Layer 5 of a small transformer language model trained on English Wikipedia (12 layers, counted from 0, width 64).
In attention head 1, each number of a token's query is one row of weights dot the token's vector x. The head spreads its attention over the tokens so far by the softmax of query dot key.

Query weights of the head. A number n stands for n times 0.0027.
q0: 78 -214 17 -10 -45 11 55 146 -4 58 -50 -65 64 165 -84 118 136 -17 95 206 19 186 37 32 161 -135 -72 202 331 -63 -17 97 -238 18 -102 -4 38 -56 -23 -68 114 215 -30 58 40 -369 -46 -113 105 12 128 0 -88 -195 156 -71 88 79 84 -37 -14 27 81 -42
q1: -7 -191 -108 -65 -164 -85 144 0 -132 -85 -114 0 9 -38 116 -7 -127 -25 40 69 -13 -27 192 102 -161 178 -34 -213 102 93 -37 -113 104 85 256 24 -3 -42 -119 2 70 32 178 5 6 -236 17 -21 7 55 -94 106 192 148 200 160 -9 -60 -34 -61 -62 151 55 78
q2: -105 302 165 14 108 -33 91 -21 -128 37 198 -4 -104 19 238 1 -63 -6 -34 -34 -123 150 42 -75 207 11 -147 131 63 -26 89 -36 159 -5 -82 -89 187 -34 -318 -14 144 144 98 -67 26 11 63 -121 -88 -214 253 -104 230 -25 -207 -143 37 111 53 -4 -47 -17 15 -179
q3: 228 -147 43 34 -7 246 -171 66 477 157 -81 201 -249 -324 -188 -119 133 -70 -93 99 29 11 -56 -222 -48 -257 42 10 -172 -184 147 122 -30 -102 3 73 112 126 420 84 -58 -210 -408 -84 -66 385 -20 -123 111 -128 25 -47 -333 3 -212 -20 83 -119 -209 183 130 -259 -1 70
q4: 26 -119 -43 -166 -58 116 -25 -2 281 86 102 -70 -51 -65 -97 -41 109 49 249 93 70 96 -1 -95 -80 -146 148 192 203 -257 45 -23 -52 -68 -101 10 95 -15 318 -70 104 100 -229 32 -157 -12 -114 -86 146 62 -10 -119 5 -92 -104 47 -40 -18 99 -47 -83 -90 -100 -192
q5: -121 114 -16 101 -23 -9 -8 117 -132 -77 48 12 164 112 127 15 -112 -191 -192 -149 -91 19 97 -108 -66 -83 -170 -207 -227 141 -36 -99 43 -19 76 -48 48 106 -118 -128 0 -183 71 -41 99 128 44 -30 -78 -180 -48 7 48 213 83 -177 -35 -58 17 16 179 -14 -89 176
q6: -12 59 -81 83 -9 -225 80 43 -67 -12 90 -8 43 -107 284 111 -114 -2 -153 -177 -150 99 4 93 71 -12 -209 -37 -23 139 -3 7 -76 188 119 -33 94 142 -52 5 20 66 158 -187 128 113 252 37 -120 -258 93 80 78 100 -132 73 50 4 -143 -143 -2 -4 90 -57
q7: -191 42 -131 47 89 -99 20 7 -120 32 21 -74 -44 -153 109 -189 -146 123 35 100 145 -18 18 63 24 267 78 -269 -68 13 -82 -116 45 8 88 -4 -120 -152 -148 33 -161 34 1 102 159 131 130 19 -19 25 124 -120 -64 14 6 0 -88 223 -145 42 -105 -10 -2 161
q8: -33 244 -173 -123 60 1 77 -155 -268 109 -185 -15 61 -67 -96 -117 -218 76 -88 74 133 -208 -57 189 -112 371 -41 -115 34 142 -49 -56 -60 121 312 195 -149 -178 -193 23 40 94 57 269 71 -36 91 104 13 262 36 -8 -7 -122 53 -66 50 90 47 8 -178 -90 -64 83
q9: 93 -54 110 -193 -5 29 -38 -131 135 172 45 12 -128 130 -41 164 174 -56 78 32 5 -6 -35 10 59 -184 78 183 162 -100 14 118 4 -74 -57 138 4 57 232 -123 -34 24 -103 94 -123 -103 -183 -141 185 238 -63 43 10 -65 37 77 190 5 197 -86 23 -24 -136 -29
q10: 125 -153 141 -137 -230 154 -179 16 19 227 -69 -22 -177 -61 -84 -145 154 -81 71 68 26 -84 -40 -85 24 -144 -54 132 100 -70 226 180 67 -7 -105 63 40 -68 99 90 -58 -64 -135 -1 -177 -97 -264 -25 251 -14 -25 -42 -182 -116 -25 -85 113 -38 -1 -63 49 46 -14 46
q11: 9 107 -95 -166 -370 194 24 66 258 25 -41 34 85 260 -75 -28 144 -71 -54 -96 -159 89 151 -66 -273 -86 -171 155 -125 17 84 125 -138 -206 -129 -16 204 92 148 -107 126 164 -379 -128 5 -143 -310 -117 164 -73 -146 0 -28 -207 -50 -120 -12 4 42 -199 119 18 17 161
q12: -85 167 20 163 -77 -157 -17 44 -165 -138 38 28 135 -93 45 100 -5 166 4 44 -16 -13 -2 43 7 185 88 10 26 40 -173 -155 -24 9 -43 -41 -42 113 -219 -9 -2 -78 51 -84 15 170 99 141 -170 -139 28 -12 125 41 -124 10 -150 -61 14 66 -105 26 54 -107
q13: 73 99 -208 -117 -191 -192 129 -7 -155 162 -166 -135 109 33 19 -79 -227 175 -31 27 94 9 -119 133 32 260 -202 -78 99 43 91 73 -82 33 160 144 104 -124 -68 50 103 56 129 39 132 52 173 142 109 -109 104 -152 40 -295 -252 -129 166 203 86 -100 -73 -128 -43 -134
q14: 58 -217 3 -85 -244 -49 -244 -105 -36 40 -31 -147 -59 237 -124 -104 71 35 59 88 86 -136 105 -77 -6 54 17 44 246 -64 80 212 9 101 68 81 -83 -100 116 61 -143 -20 -105 28 -109 82 -211 -72 278 41 45 -140 -186 -239 -169 -8 59 62 -60 38 177 -46 -117 -92
q15: 108 -173 -115 -217 38 18 13 -42 223 143 -39 -56 -35 -12 -1 14 103 -50 54 62 -145 105 -50 169 -166 90 -76 -16 -134 -231 48 25 -100 -21 -20 -91 -34 -41 147 -63 43 116 -158 30 -18 16 -166 -85 125 -126 -22 -94 -18 -214 -111 -127 293 -40 -52 -93 -120 77 -30 -163
q16: -9 -105 -60 308 161 -187 77 -127 78 35 136 -48 -65 -90 70 75 193 1 74 122 -26 -44 108 -39 51 -14 54 181 203 0 77 -219 113 -91 -66 120 -78 -88 184 8 93 89 -202 -59 -118 138 217 160 -83 -21 180 -30 -10 -40 -78 115 -49 33 44 -112 -285 42 14 0
q17: 102 153 -82 -61 164 218 67 -112 66 -100 248 78 -41 3 -63 89 -95 -43 112 61 -120 9 32 70 -118 -171 -24 -2 -146 -154 135 94 -79 -25 -103 -8 11 105 180 64 184 -65 -33 184 45 109 -105 -17 82 -227 159 -3 -43 -232 -46 -44 34 -153 167 -199 57 -248 -18 14
q18: 33 -119 179 -29 8 6 -122 -47 73 83 -86 142 40 -34 -25 115 -187 1 -110 -76 141 -140 -14 123 177 210 119 -238 -45 -143 217 34 -120 142 113 -4 -127 -78 -22 88 16 -14 19 -132 182 162 163 79 -24 15 -43 -34 -18 94 -73 -148 211 -160 166 161 63 -43 11 14
q19: 66 100 107 -156 -127 -92 -26 163 -188 -9 -104 136 -111 15 -46 -18 9 -365 -25 -52 -46 76 7 -13 -289 40 244 -47 25 -9 -281 201 -58 -115 -74 -128 -54 -226 -38 -23 169 82 122 59 -178 -23 -122 214 162 -60 1 13 -22 -157 64 -5 94 53 186 32 34 -111 -116 183
q20: -52 -61 48 230 -54 50 259 130 195 53 -94 -70 12 216 184 44 11 148 68 77 -70 -57 37 56 -147 351 88 0 105 -8 114 -148 31 53 26 12 -257 -122 -98 218 106 -27 -1 -74 131 -95 -1 151 -99 89 126 -82 87 -161 96 -133 89 -25 144 112 -15 159 -3 102
q21: -30 213 -21 338 -144 -96 48 16 47 176 -64 -214 -57 -5 22 23 -18 142 -35 187 115 -232 -4 -82 -117 228 -110 90 -108 94 -204 -119 19 129 60 -66 -19 -16 -89 17 -63 14 -64 47 -89 -153 -52 176 -1 -1 -206 24 0 120 -123 144 -112 81 11 -82 -76 172 110 92
q22: 164 -137 35 -69 50 408 10 -66 206 -171 12 84 -41 -36 -171 -35 96 9 -47 -76 -82 -47 91 -241 -171 -183 150 0 -51 -148 296 -78 -33 -146 173 9 118 94 -13 70 -12 81 33 105 45 -26 -132 -170 5 13 126 63 13 65 33 -99 -87 -61 -199 -90 67 -21 55 -129
q23: 33 24 8 35 104 95 -139 147 -82 75 171 -57 17 79 8 -74 -158 -162 -81 118 -16 -9 -131 76 103 216 140 -99 -149 -29 -74 -54 -143 66 96 -79 -245 120 117 -47 -85 90 -75 -29 160 244 130 -13 83 70 -248 -123 2 30 50 -104 -10 -82 120 63 26 -127 184 13
q24: 327 -22 42 67 -127 31 -169 8 -3 -300 -60 17 49 121 -118 -63 54 -39 241 -275 -183 1 18 -24 170 -192 215 50 -15 73 69 86 -34 80 62 114 22 12 15 -173 129 24 36 70 -74 158 -98 -58 45 12 -61 -339 116 196 -71 0 276 -33 -78 -227 -170 -7 -205 -157
q25: -151 28 59 10 79 -380 -9 83 -84 139 21 -58 72 293 118 97 139 136 -20 -142 155 7 -8 -8 119 84 37 -84 1 3 -110 117 57 -107 42 -305 -73 -119 -138 -92 85 -113 -43 -49 -102 -86 53 257 1 -85 -21 40 -87 31 38 11 -34 118 177 82 2 -160 14 60
q26: 161 35 -159 171 -50 -11 77 42 -153 38 71 -57 154 -158 -19 46 -48 -159 65 85 -219 57 23 48 22 1 -198 96 -63 175 -144 -89 22 -124 -43 90 -51 98 92 129 166 -204 -55 34 101 -115 121 -98 -43 -4 67 59 312 10 145 91 80 205 -123 51 -196 38 -133 -176
q27: -374 -126 -210 -200 230 -130 -159 136 -192 -212 29 21 113 -26 68 180 -59 94 117 -88 -125 229 -8 119 137 157 135 -12 -100 9 72 -11 -130 119 -66 76 22 -148 35 -375 164 119 -91 -171 -75 -146 -49 44 -77 402 -169 120 -31 -191 -172 -12 7 52 -63 183 79 15 134 64
q28: 277 91 -128 8 -108 -62 2 -67 139 70 101 6 -53 -295 43 -145 -241 -158 -23 17 214 95 -33 63 -164 -56 3 20 29 -40 -171 -67 -27 187 11 123 -52 -220 43 52 118 148 2 121 112 -22 111 48 54 208 160 169 -123 55 -99 277 349 33 -202 109 -26 -28 -237 -20
q29: -173 54 164 -103 100 -211 12 249 59 26 44 -106 -26 98 311 -5 172 75 46 -127 -47 15 -167 51 -51 32 123 177 -16 102 -174 8 -25 45 125 -179 -142 -1 -285 -171 85 -60 70 46 186 83 -26 -17 8 109 49 82 -16 -75 52 -34 205 113 -14 47 19 -156 -38 53
q30: -226 273 -10 48 -81 -60 206 -163 50 54 -233 55 112 -8 93 180 -14 222 -161 7 -3 -215 65 184 159 203 -71 253 40 37 -67 29 -68 177 -309 34 20 -94 -127 -194 12 -298 -45 -82 -92 -130 -3 -211 4 107 3 9 -5 -115 -20 73 87 157 165 -18 12 41 -52 125
q31: -22 163 -240 141 -11 -77 83 -11 -8 98 76 -55 63 9 -136 13 -38 180 74 -144 90 335 -54 -87 26 86 -139 288 230 -52 4 22 174 -119 -31 152 -86 44 -62 -21 -48 137 66 76 -96 -182 19 -103 106 81 -261 18 112 52 -104 132 -6 -105 301 20 109 -82 174 -33

Each question shows a short text with each token's key, already scaled and adjusted for position as the last token sees it. A number n stands for n times 0.00035.

Then comes the last token's vector x. A number n stands for n times 0.042.

0 "er": 20 8 32 -27 15 -51 -12 13 12 58 117 -3 -72 44 153 -34 -123 104 -6 136 -73 -61 4 144 20 13 -7 159 1 81 9 136
1 "t": 0 53 61 3 30 -51 -79 -3 -2 132 87 -2 -80 -42 87 -26 -70 133 97 66 -80 -127 125 92 -48 -53 -78 139 -3 -41 -18 30
2 "y": -28 12 53 32 -15 -61 12 -22 -35 9 42 -3 -63 54 41 -39 5 10 -28 198 -114 -104 -129 28 30 74 -44 -12 64 19 -65 95
3 " and": -11 -4 0 -30 15 -28 21 -32 -32 88 100 -7 -60 14 229 -27 -66 -46 -44 95 -60 -5 -153 47 12 72 -23 109 -12 36 -10 80
4 " he": -18 -31 4 6 61 -2 -104 -30 -2 105 115 1 -56 -5 222 -63 -88 -120 39 72 -116 -58 -154 -11 9 45 51 74 -55 -80 91 111
5 "ld": 2 -2 -7 53 70 -8 -36 -3 -15 113 152 -4 -49 9 151 -66 0 32 -71 159 -192 -45 -26 -93 46 1 40 -34 -112 -102 56 20
x: 109 -53 122 -166 -64 -34 5 -62 -43 -112 -16 -7 -37 57 86 22 11 -25 17 -12 40 72 66 -96 -105 2 -107 -34 -13 -76 46 258 20 93 -118 -53 38 -79 5 -2 -154 32 -27 -87 -143 33 -153 8 -89 107 -110 -33 175 103 -9 0 -78 40 79 7 20 35 -15 121
Which token does the last token look at most? 4 " he"

0 "od": 23 17 64 -33 14 -58 -79 37 -3 85 145 -3 -114 -24 61 -62 -96 98 -16 162 -146 -181 162 60 35 27 -10 -22 -81 29 -110 73
1 "ate": 1 38 72 3 26 -51 -42 5 -27 11 116 -1 -128 -21 71 -32 -122 14 -25 234 -201 -142 45 68 -5 82 5 30 26 80 -112 73
2 " the": 15 31 7 1 75 -47 -46 -8 -22 54 68 -4 -95 -3 189 15 -85 -76 88 151 1 -22 -233 69 -50 112 27 -63 -31 33 5 80
3 " n": -20 -11 -16 3 58 -18 -119 -22 49 143 135 -2 -46 3 333 -72 -35 -38 24 -14 -224 -140 -75 -55 41 -53 68 110 46 -47 188 49
4 "um": 57 -27 1 36 3 -28 -100 -6 -1 158 83 -3 -57 -89 127 -67 56 232 -8 -84 -236 -108 136 -209 9 96 -102 -74 -163 -10 150 -89
5 "ber": 43 -52 22 49 -94 -38 29 15 -19 -9 110 -7 -17 103 76 -40 -86 202 -96 80 0 -70 -50 -19 -24 -25 96 164 -47 -81 -71 102
x: 73 -149 153 0 -20 -198 36 -65 121 -45 -82 17 -70 -52 26 -94 -80 23 62 -108 94 127 6 33 -114 137 -41 38 109 16 -43 99 -74 -46 -84 -63 -15 74 103 0 -108 201 -11 -54 17 -32 -161 -49 -63 -1 -49 -114 12 20 -38 -161 16 -11 -45 135 5 -143 -64 50
Which token does the last token look at most? 2 " the"

0 " the": 1 -27 2 8 27 -59 -76 31 -6 60 54 -2 -104 14 206 9 -133 -106 99 118 -5 -4 -177 108 -90 108 0 -23 -18 38 -35 12
1 " g": 0 9 -8 24 32 -54 -139 35 67 135 179 -4 -106 81 349 -72 -62 -123 120 -36 -47 -23 -166 119 -118 -33 60 61 -43 -157 51 -4
2 "r": -29 -23 1 16 38 -46 -137 -9 61 129 155 -3 -13 43 279 -95 97 89 100 22 -184 -86 -12 -179 -141 7 14 -274 -134 -190 47 12
3 "ou": -32 -71 56 84 135 -55 -137 -34 15 164 140 -1 -40 -56 105 -36 179 158 158 21 -43 -109 138 -112 -113 21 9 -157 -192 -246 -120 -83
4 "p": 26 -6 6 67 108 -37 -142 32 -17 160 161 -2 -94 -23 100 -81 17 145 -8 58 -87 -100 26 23 -164 6 148 -340 -26 -216 -96 44
5 " and": 3 -16 28 -40 27 -20 1 -25 -34 101 120 -7 -64 41 287 -38 -95 -44 -33 100 30 12 -254 111 -53 49 23 67 -4 -21 -27 137
x: -101 -96 -1 -19 -5 -117 29 36 63 57 -50 47 69 301 63 -84 -160 -24 46 -44 155 16 27 -52 125 60 -77 -62 119 -32 -261 76 -174 -76 -29 -67 1 -96 135 -33 37 43 -68 -37 -95 14 -36 -37 -47 -23 57 -7 -41 94 46 -74 -23 -156 25 3 15 60 -131 44
Which token does the last token look at most? 0 " the"

0 "ot": 1 9 45 -2 0 -52 -56 41 14 94 139 0 -113 53 35 -66 -165 33 7 25 -163 -30 71 79 -91 -85 48 -52 105 -75 -88 105
1 "t": 5 38 47 0 32 -39 -71 12 -17 114 173 -4 -97 5 160 -58 -101 21 -22 82 -139 -66 16 111 -21 -47 -28 28 53 -68 -81 169
2 "e": -28 33 58 28 62 -51 -61 -17 -28 99 117 -1 -72 -1 132 -59 19 -16 10 167 -97 -133 -33 -28 70 7 28 36 66 -17 -24 102
3 " M": -47 3 13 37 46 -11 -155 -18 36 62 109 1 -36 -44 271 -33 2 -19 -11 121 69 -90 82 24 53 41 43 -12 -72 76 -2 74
4 "an": -39 -51 28 76 28 42 -1 -28 5 4 116 5 -32 -126 144 -20 22 80 42 86 229 -125 157 61 118 -6 52 -16 -220 30 27 45
5 "n": 13 -52 -18 96 35 -5 -52 -20 7 9 98 3 -25 -22 46 -37 -24 147 42 126 -4 -145 90 17 -77 -81 42 -137 -115 -116 -22 25
x: 68 112 -35 -87 172 155 -226 68 40 -58 -20 69 -188 135 65 30 -53 -91 104 83 67 -2 -75 -11 -71 6 -44 80 32 -97 -2 116 63 -26 -67 -133 -62 -103 9 26 -98 33 3 -6 -6 6 -149 139 84 27 71 -29 -85 77 31 -146 -200 38 5 185 62 20 -90 28
Which token does the last token look at most? 3 " M"

0 "c": 46 24 60 -51 30 -96 -95 -5 23 127 178 -5 -28 -13 177 -59 68 169 -39 80 -80 -118 34 -100 -51 -55 86 -244 37 -91 -71 38
1 " ": 28 18 69 -16 74 -51 63 -41 -5 63 250 -4 -65 -34 274 -61 42 57 -67 110 126 -35 -49 11 36 -8 81 9 74 71 -57 44
2 "j": -11 27 19 34 51 -37 -84 -35 22 115 85 1 -29 -61 229 -48 38 39 -4 6 -100 -59 45 -63 -11 -98 -37 -2 28 -118 50 151
3 "oc": -23 -32 20 23 103 -65 -152 -1 19 183 191 -5 -69 46 252 -79 157 24 -46 -137 -201 -31 107 -13 105 -21 142 -28 -145 -162 -125 84
4 "k": -12 -33 6 62 41 -55 -65 7 -28 57 91 -1 -59 11 172 -34 29 122 -109 44 -7 -154 133 -7 37 -16 -31 -79 -15 -10 -108 76
5 "e": 27 -39 0 61 55 -11 -1 -26 -38 54 107 0 -62 -4 116 -44 -34 62 2 124 -60 -161 -13 2 30 18 13 134 -27 23 0 108
x: 30 -1 100 -111 -20 -149 -77 71 83 -55 44 22 -71 50 111 -16 11 9 139 86 120 -43 -48 0 -59 51 99 128 17 -23 -127 155 -145 -33 21 -14 15 0 157 -56 -96 -5 70 168 -12 -22 -55 -10 23 77 20 -51 -54 -88 -4 -50 35 -23 70 -54 14 -134 -107 27
Which token does the last token look at most? 1 " "

0 "Z": 31 3 5 -28 -38 20 -57 11 -20 31 82 -8 -57 83 164 -60 -8 88 -146 117 -26 -89 23 -23 25 55 59 60 -196 -83 -56 197
1 "od": 9 24 58 10 24 -52 -67 15 -18 51 63 -1 -92 -25 -2 -53 -2 91 -70 56 -105 -108 204 -46 6 22 -41 73 -242 -19 -12 103
2 "i": -33 6 60 31 35 -58 -82 9 -16 34 146 1 -94 35 120 -52 -50 100 -124 121 -189 -129 109 -27 49 35 40 -46 -68 -2 -110 30
3 "ac": -26 30 38 68 72 -26 -79 14 -27 63 102 3 -103 -33 56 -54 -96 84 -162 157 -162 0 126 118 32 13 84 -128 -85 6 -105 163
4 "===": -51 37 13 26 169 19 146 -56 -2 74 88 4 -15 -90 196 -16 100 -44 -3 114 23 36 -20 -54 26 64 24 43 90 133 -31 61
5 "\n": 12 34 -3 -2 2 -4 22 -7 30 19 70 1 -11 6 198 -19 -55 45 29 178 -60 -17 -197 -9 -60 77 15 -31 1 22 12 -3
x: -132 43 122 -105 -75 24 33 -140 70 -133 -138 148 107 -7 96 43 55 45 14 10 61 -67 -28 51 8 -54 15 -104 -98 42 28 189 -89 243 22 -18 -128 -324 -88 121 177 -9 -44 -24 -93 -40 -43 108 44 -57 28 119 -16 -17 -47 -124 -90 121 -14 133 135 103 -230 8
Which token does the last token look at most? 5 "\n"

0 " The": 20 -13 9 -1 13 -14 -90 27 -9 42 43 0 -71 -16 144 -1 -136 -75 42 87 67 -19 36 84 -14 72 -8 -63 -64 30 -63 59
1 " G": 20 23 8 7 12 -15 -121 31 38 62 123 -3 -67 55 250 -43 -57 -78 15 81 82 -12 29 49 -49 16 32 -30 -77 -57 -46 76
2 "ir": -42 16 23 19 5 -29 -125 5 22 48 33 1 -33 30 86 -21 -9 52 69 47 -54 -94 110 -53 17 32 -47 -30 -112 -122 -56 111
3 "l": -30 -32 37 53 21 -23 -48 -2 18 47 101 0 -34 40 80 -38 -70 122 31 64 -30 -119 89 13 -3 -53 31 10 -127 -99 -52 112
4 " in": -5 -5 -7 -1 28 -38 -3 -15 8 27 22 1 -33 52 176 -24 -78 71 -43 104 76 15 -51 50 49 20 -33 72 -57 79 -4 -25
5 " L": 13 -35 -7 15 -19 5 -56 -13 39 44 109 2 -17 25 231 -37 -29 -35 37 78 51 -82 61 5 -17 -21 8 61 -52 -23 -34 59
x: -92 -87 120 -32 -69 148 29 160 -88 -125 78 -16 17 150 -49 60 88 9 -19 -52 -8 -136 -107 -68 -19 32 188 -121 226 44 5 295 -23 111 -155 -32 108 -60 -208 73 -38 77 -74 -105 129 -24 -41 10 41 -3 -3 -76 -118 110 3 -95 -31 113 2 -68 203 94 -129 -53
Which token does the last token look at most? 0 " The"

0 "ur": 20 7 33 -23 20 -39 -45 4 1 39 55 1 -45 -30 38 -20 -42 83 14 65 -19 -71 108 44 4 2 36 -38 11 14 -73 74
1 "v": -4 31 30 7 7 -30 -103 25 -7 52 84 -1 -60 -23 75 -15 -43 24 1 44 -24 -65 66 47 -29 -25 20 -46 70 -27 -74 37
2 "iv": -24 5 13 16 2 -18 -130 29 13 31 89 0 -56 -14 83 -33 -56 10 30 71 -42 -94 41 24 -41 6 47 -45 24 15 -48 -3
3 "or": -30 -6 27 34 33 -8 -37 -7 2 37 115 0 -47 -15 81 -23 -45 113 15 13 -22 -102 127 58 -11 -22 22 31 19 57 -56 22
4 ".\n\n": 17 15 -11 -13 7 -16 -38 16 8 46 29 -1 -10 0 119 -6 -88 -18 6 87 -51 2 -104 41 -42 47 -49 -14 0 29 -28 -11
5 "==": 11 5 -7 10 1 -9 -29 7 -29 28 3 0 -21 -33 98 4 -24 -29 25 57 -50 -44 -88 52 26 44 -38 21 51 10 -54 26
x: 47 232 175 -434 -33 -67 -219 -72 -201 17 -41 297 77 32 -39 -172 -218 158 -40 -64 -16 8 27 -62 37 -171 169 76 133 -40 -151 397 233 152 -161 -63 23 -379 -314 141 347 -122 86 189 225 -173 32 -33 143 41 70 -160 170 -148 16 159 -1 46 69 -208 -126 192 -1 -197
Which token does the last token look at most, and with what share of its attention? 4 ".\n\n", with about 40%

0 " A": 28 -19 20 -22 20 -9 -47 -7 -17 18 23 -1 -32 -24 143 -26 20 -30 -20 108 125 -2 20 25 52 86 -7 -24 -108 -8 -42 179
1 "n": 31 26 35 -5 44 -15 -35 -31 -1 11 48 3 -12 -61 134 -26 16 -32 -41 20 96 45 92 23 72 -46 -2 9 -44 29 35 143
2 "n": -14 32 39 29 37 -23 -57 -10 4 60 41 4 1 -46 140 -29 -13 -14 -46 -13 -59 -15 125 11 70 -82 0 64 -43 -43 5 121
3 " H": -36 17 12 29 36 -16 -90 -15 38 45 88 1 -14 28 165 -46 -33 -52 8 110 44 -67 58 2 -16 -30 1 41 -65 -27 -21 80
4 "ar": -13 -34 20 54 31 -5 5 -27 -5 48 85 0 -24 -25 83 -22 56 82 -8 62 39 -34 115 -19 55 3 17 -22 -180 -93 -48 7
5 "r": 18 -29 -10 66 65 -12 -71 -22 9 56 59 2 -23 0 66 -33 27 80 -53 122 -50 -30 138 -33 -3 -7 43 -145 -108 -80 -67 22
x: 125 -104 123 -88 34 55 -63 62 140 -21 -101 53 53 136 55 27 103 -191 87 69 -236 79 35 -53 -29 68 127 -30 -114 7 54 67 26 31 -17 -50 -106 -72 -13 -16 -57 21 -46 32 -91 41 -285 -2 91 -204 -2 -6 -198 -101 -148 24 -209 -1 -133 -45 136 -1 -7 62
Which two tokens does the last token look at most, in order? 4 "ar", 5 "r"

0 " the": 0 -18 2 6 18 -39 -51 21 -4 40 36 -2 -69 9 137 6 -88 -70 66 78 -4 -3 -118 72 -60 72 0 -15 -12 25 -24 8
1 " o": 15 27 30 7 4 -15 -20 -24 -4 33 66 1 -55 -73 101 -42 -27 20 29 49 -60 -23 -109 68 -58 28 57 -9 -46 -37 -12 -1
2 "ld": -15 9 38 22 17 -26 -45 5 -14 69 156 -5 -51 -31 113 -42 7 -37 -23 57 -64 -80 19 -81 26 -18 56 -139 -39 -14 33 -86
3 "er": -4 -12 10 24 31 -48 -28 17 -5 46 126 -3 -69 60 121 -28 -55 -3 -22 55 -155 -25 -78 90 5 -2 -7 33 36 -22 -80 96
4 " W": -23 -38 1 26 1 4 -118 -9 25 64 98 -1 -27 17 182 -56 -26 -28 24 125 30 -96 -13 3 -47 15 32 64 -110 -64 2 94
5 "ill": 33 -8 -17 64 21 -17 -108 -5 40 31 99 7 -31 -19 93 -19 -2 85 -6 9 18 -79 172 -61 5 -60 27 -178 -161 -19 -58 -65
x: -40 -57 40 -82 38 213 7 12 -20 -256 -13 -17 54 -156 64 73 59 -41 -104 -179 90 -44 7 -121 14 -153 -212 -58 44 -131 -3 263 -165 -58 -27 -50 -99 -190 -141 164 -41 202 20 73 -11 159 -164 48 33 -236 -229 71 51 -180 6 -108 -146 22 -54 -69 103 -66 148 101
Which token does the last token look at most? 5 "ill"

0 "'s": -5 -6 -4 3 2 -16 -40 18 -20 65 26 -2 -53 -23 117 -25 -51 -32 -13 36 4 -13 -36 8 3 42 -43 68 -35 48 38 65
1 " r": 9 4 -4 5 24 13 -81 7 25 72 91 -2 -37 -25 180 -62 -41 35 34 18 -94 -66 39 -9 -33 -6 2 15 -61 -43 56 38
2 "ight": -17 0 36 18 -8 -11 -38 10 -28 47 110 -4 -45 -73 117 -41 21 34 -14 43 36 -61 22 9 17 9 3 -101 -81 -27 -16 22
3 "s": -2 2 13 20 28 -39 -24 16 5 36 84 -3 -34 76 131 -47 -22 1 -55 67 -63 -50 -70 3 58 23 17 -16 13 6 -6 105
4 " to": -5 -5 0 -6 -3 -20 -9 -5 -4 59 81 -3 -49 5 129 -38 -33 -3 -31 -1 -40 -20 -83 39 17 -24 33 132 -31 12 29 14
5 " pro": 1 -4 -6 6 33 6 -10 -18 -9 44 38 2 -10 -82 77 -38 21 95 64 -26 -94 -59 -66 -24 -31 -10 27 142 -42 -49 53 -11
x: -110 91 133 -138 -32 38 -217 -227 81 -109 30 59 -75 28 79 -80 173 89 -97 -122 135 34 179 84 52 -47 119 -77 173 57 -123 241 -49 359 92 -182 -70 221 10 -317 192 -3 -67 -49 4 203 -168 124 84 -16 -32 -50 -164 96 23 -16 165 60 -174 -115 35 75 78 -82
Which token does the last token look at most, and with what share of its attention? 0 "'s", with about 30%

0 " B": 26 -2 18 -10 5 -18 -86 21 18 21 89 -4 -29 43 187 -37 -37 -32 53 99 98 -70 -63 51 36 32 26 -58 -101 -114 -42 129
1 "ar": 7 46 48 -15 22 -8 -50 -3 12 40 113 -2 -37 -5 121 -26 33 59 31 47 38 -75 87 69 97 -21 90 -83 -146 -108 -94 16
2 "b": -22 38 57 31 50 -38 -61 -12 -7 56 90 0 -28 -18 82 -35 0 61 17 71 -16 -89 74 14 19 -40 49 -115 -54 -129 -87 137
3 "ar": -31 -4 36 52 44 -17 -39 -3 6 41 120 1 -48 -2 76 -30 -13 29 8 87 -36 -94 96 105 76 -39 110 -40 -54 -76 -149 36
4 "a": -18 2 10 73 74 -13 -50 6 -17 18 52 5 -76 5 59 -21 -20 -10 -75 162 -9 -10 61 93 46 9 38 -48 9 3 -114 45
5 " B": 2 -55 -5 38 24 3 -53 -22 -2 27 119 -1 -40 -2 171 -40 -18 -37 14 92 75 -71 -1 31 8 19 40 -36 -55 -62 -44 171
x: 108 -8 -5 68 -66 43 -124 150 -78 60 140 80 -131 298 -36 -28 183 62 0 -163 -54 -41 -170 -101 95 65 133 -99 167 -2 0 264 -113 96 -32 18 32 -73 -38 24 -57 -67 -71 -116 -18 52 -112 21 96 27 6 -109 45 4 87 -111 51 114 104 -22 33 31 51 -70
Which token does the last token look at most? 0 " B"

0 "ow": 34 40 46 -32 -27 -22 -88 25 -21 39 146 -5 -98 -1 81 -49 -78 53 -29 100 -107 -117 57 47 3 20 69 -106 -2 -34 -85 73
1 "er": 15 34 44 -8 15 -63 -50 16 -14 37 130 -3 -89 96 156 -37 -40 26 -66 129 -9 -32 -31 101 15 25 42 -64 24 28 -77 194
2 "ment": -19 12 43 31 9 -42 -40 22 -26 36 104 -3 -97 21 70 -43 -59 38 17 108 -91 -121 -50 67 1 62 -8 92 -15 31 -5 117
3 ".": 12 -13 7 1 38 -10 60 -30 1 19 104 -3 -64 9 159 -44 -42 24 -21 143 -101 -38 -129 -3 -54 110 50 38 14 87 3 16
4 " The": -22 0 5 14 47 1 -55 -2 -35 49 68 -2 -76 -60 174 4 -83 -41 20 59 -1 -1 -50 -4 -131 108 9 -73 -22 70 19 62
5 " s": -16 -18 -10 -20 5 -12 -110 3 42 87 90 1 -43 16 255 -85 -39 15 -41 23 -107 -89 -64 3 13 -12 110 4 36 -34 -7 69
x: -42 167 -23 39 -65 56 -1 -24 79 114 36 166 -4 111 214 -10 42 210 113 29 16 171 -8 -16 63 -48 45 -248 183 -109 126 328 35 122 -16 -151 44 -94 -82 -131 91 95 -85 -21 82 44 -8 -53 76 37 4 -6 -35 65 27 114 -82 161 -111 -109 164 -68 -92 32
Which token does the last token look at most, and with what share of its attention? 2 "ment", with about 30%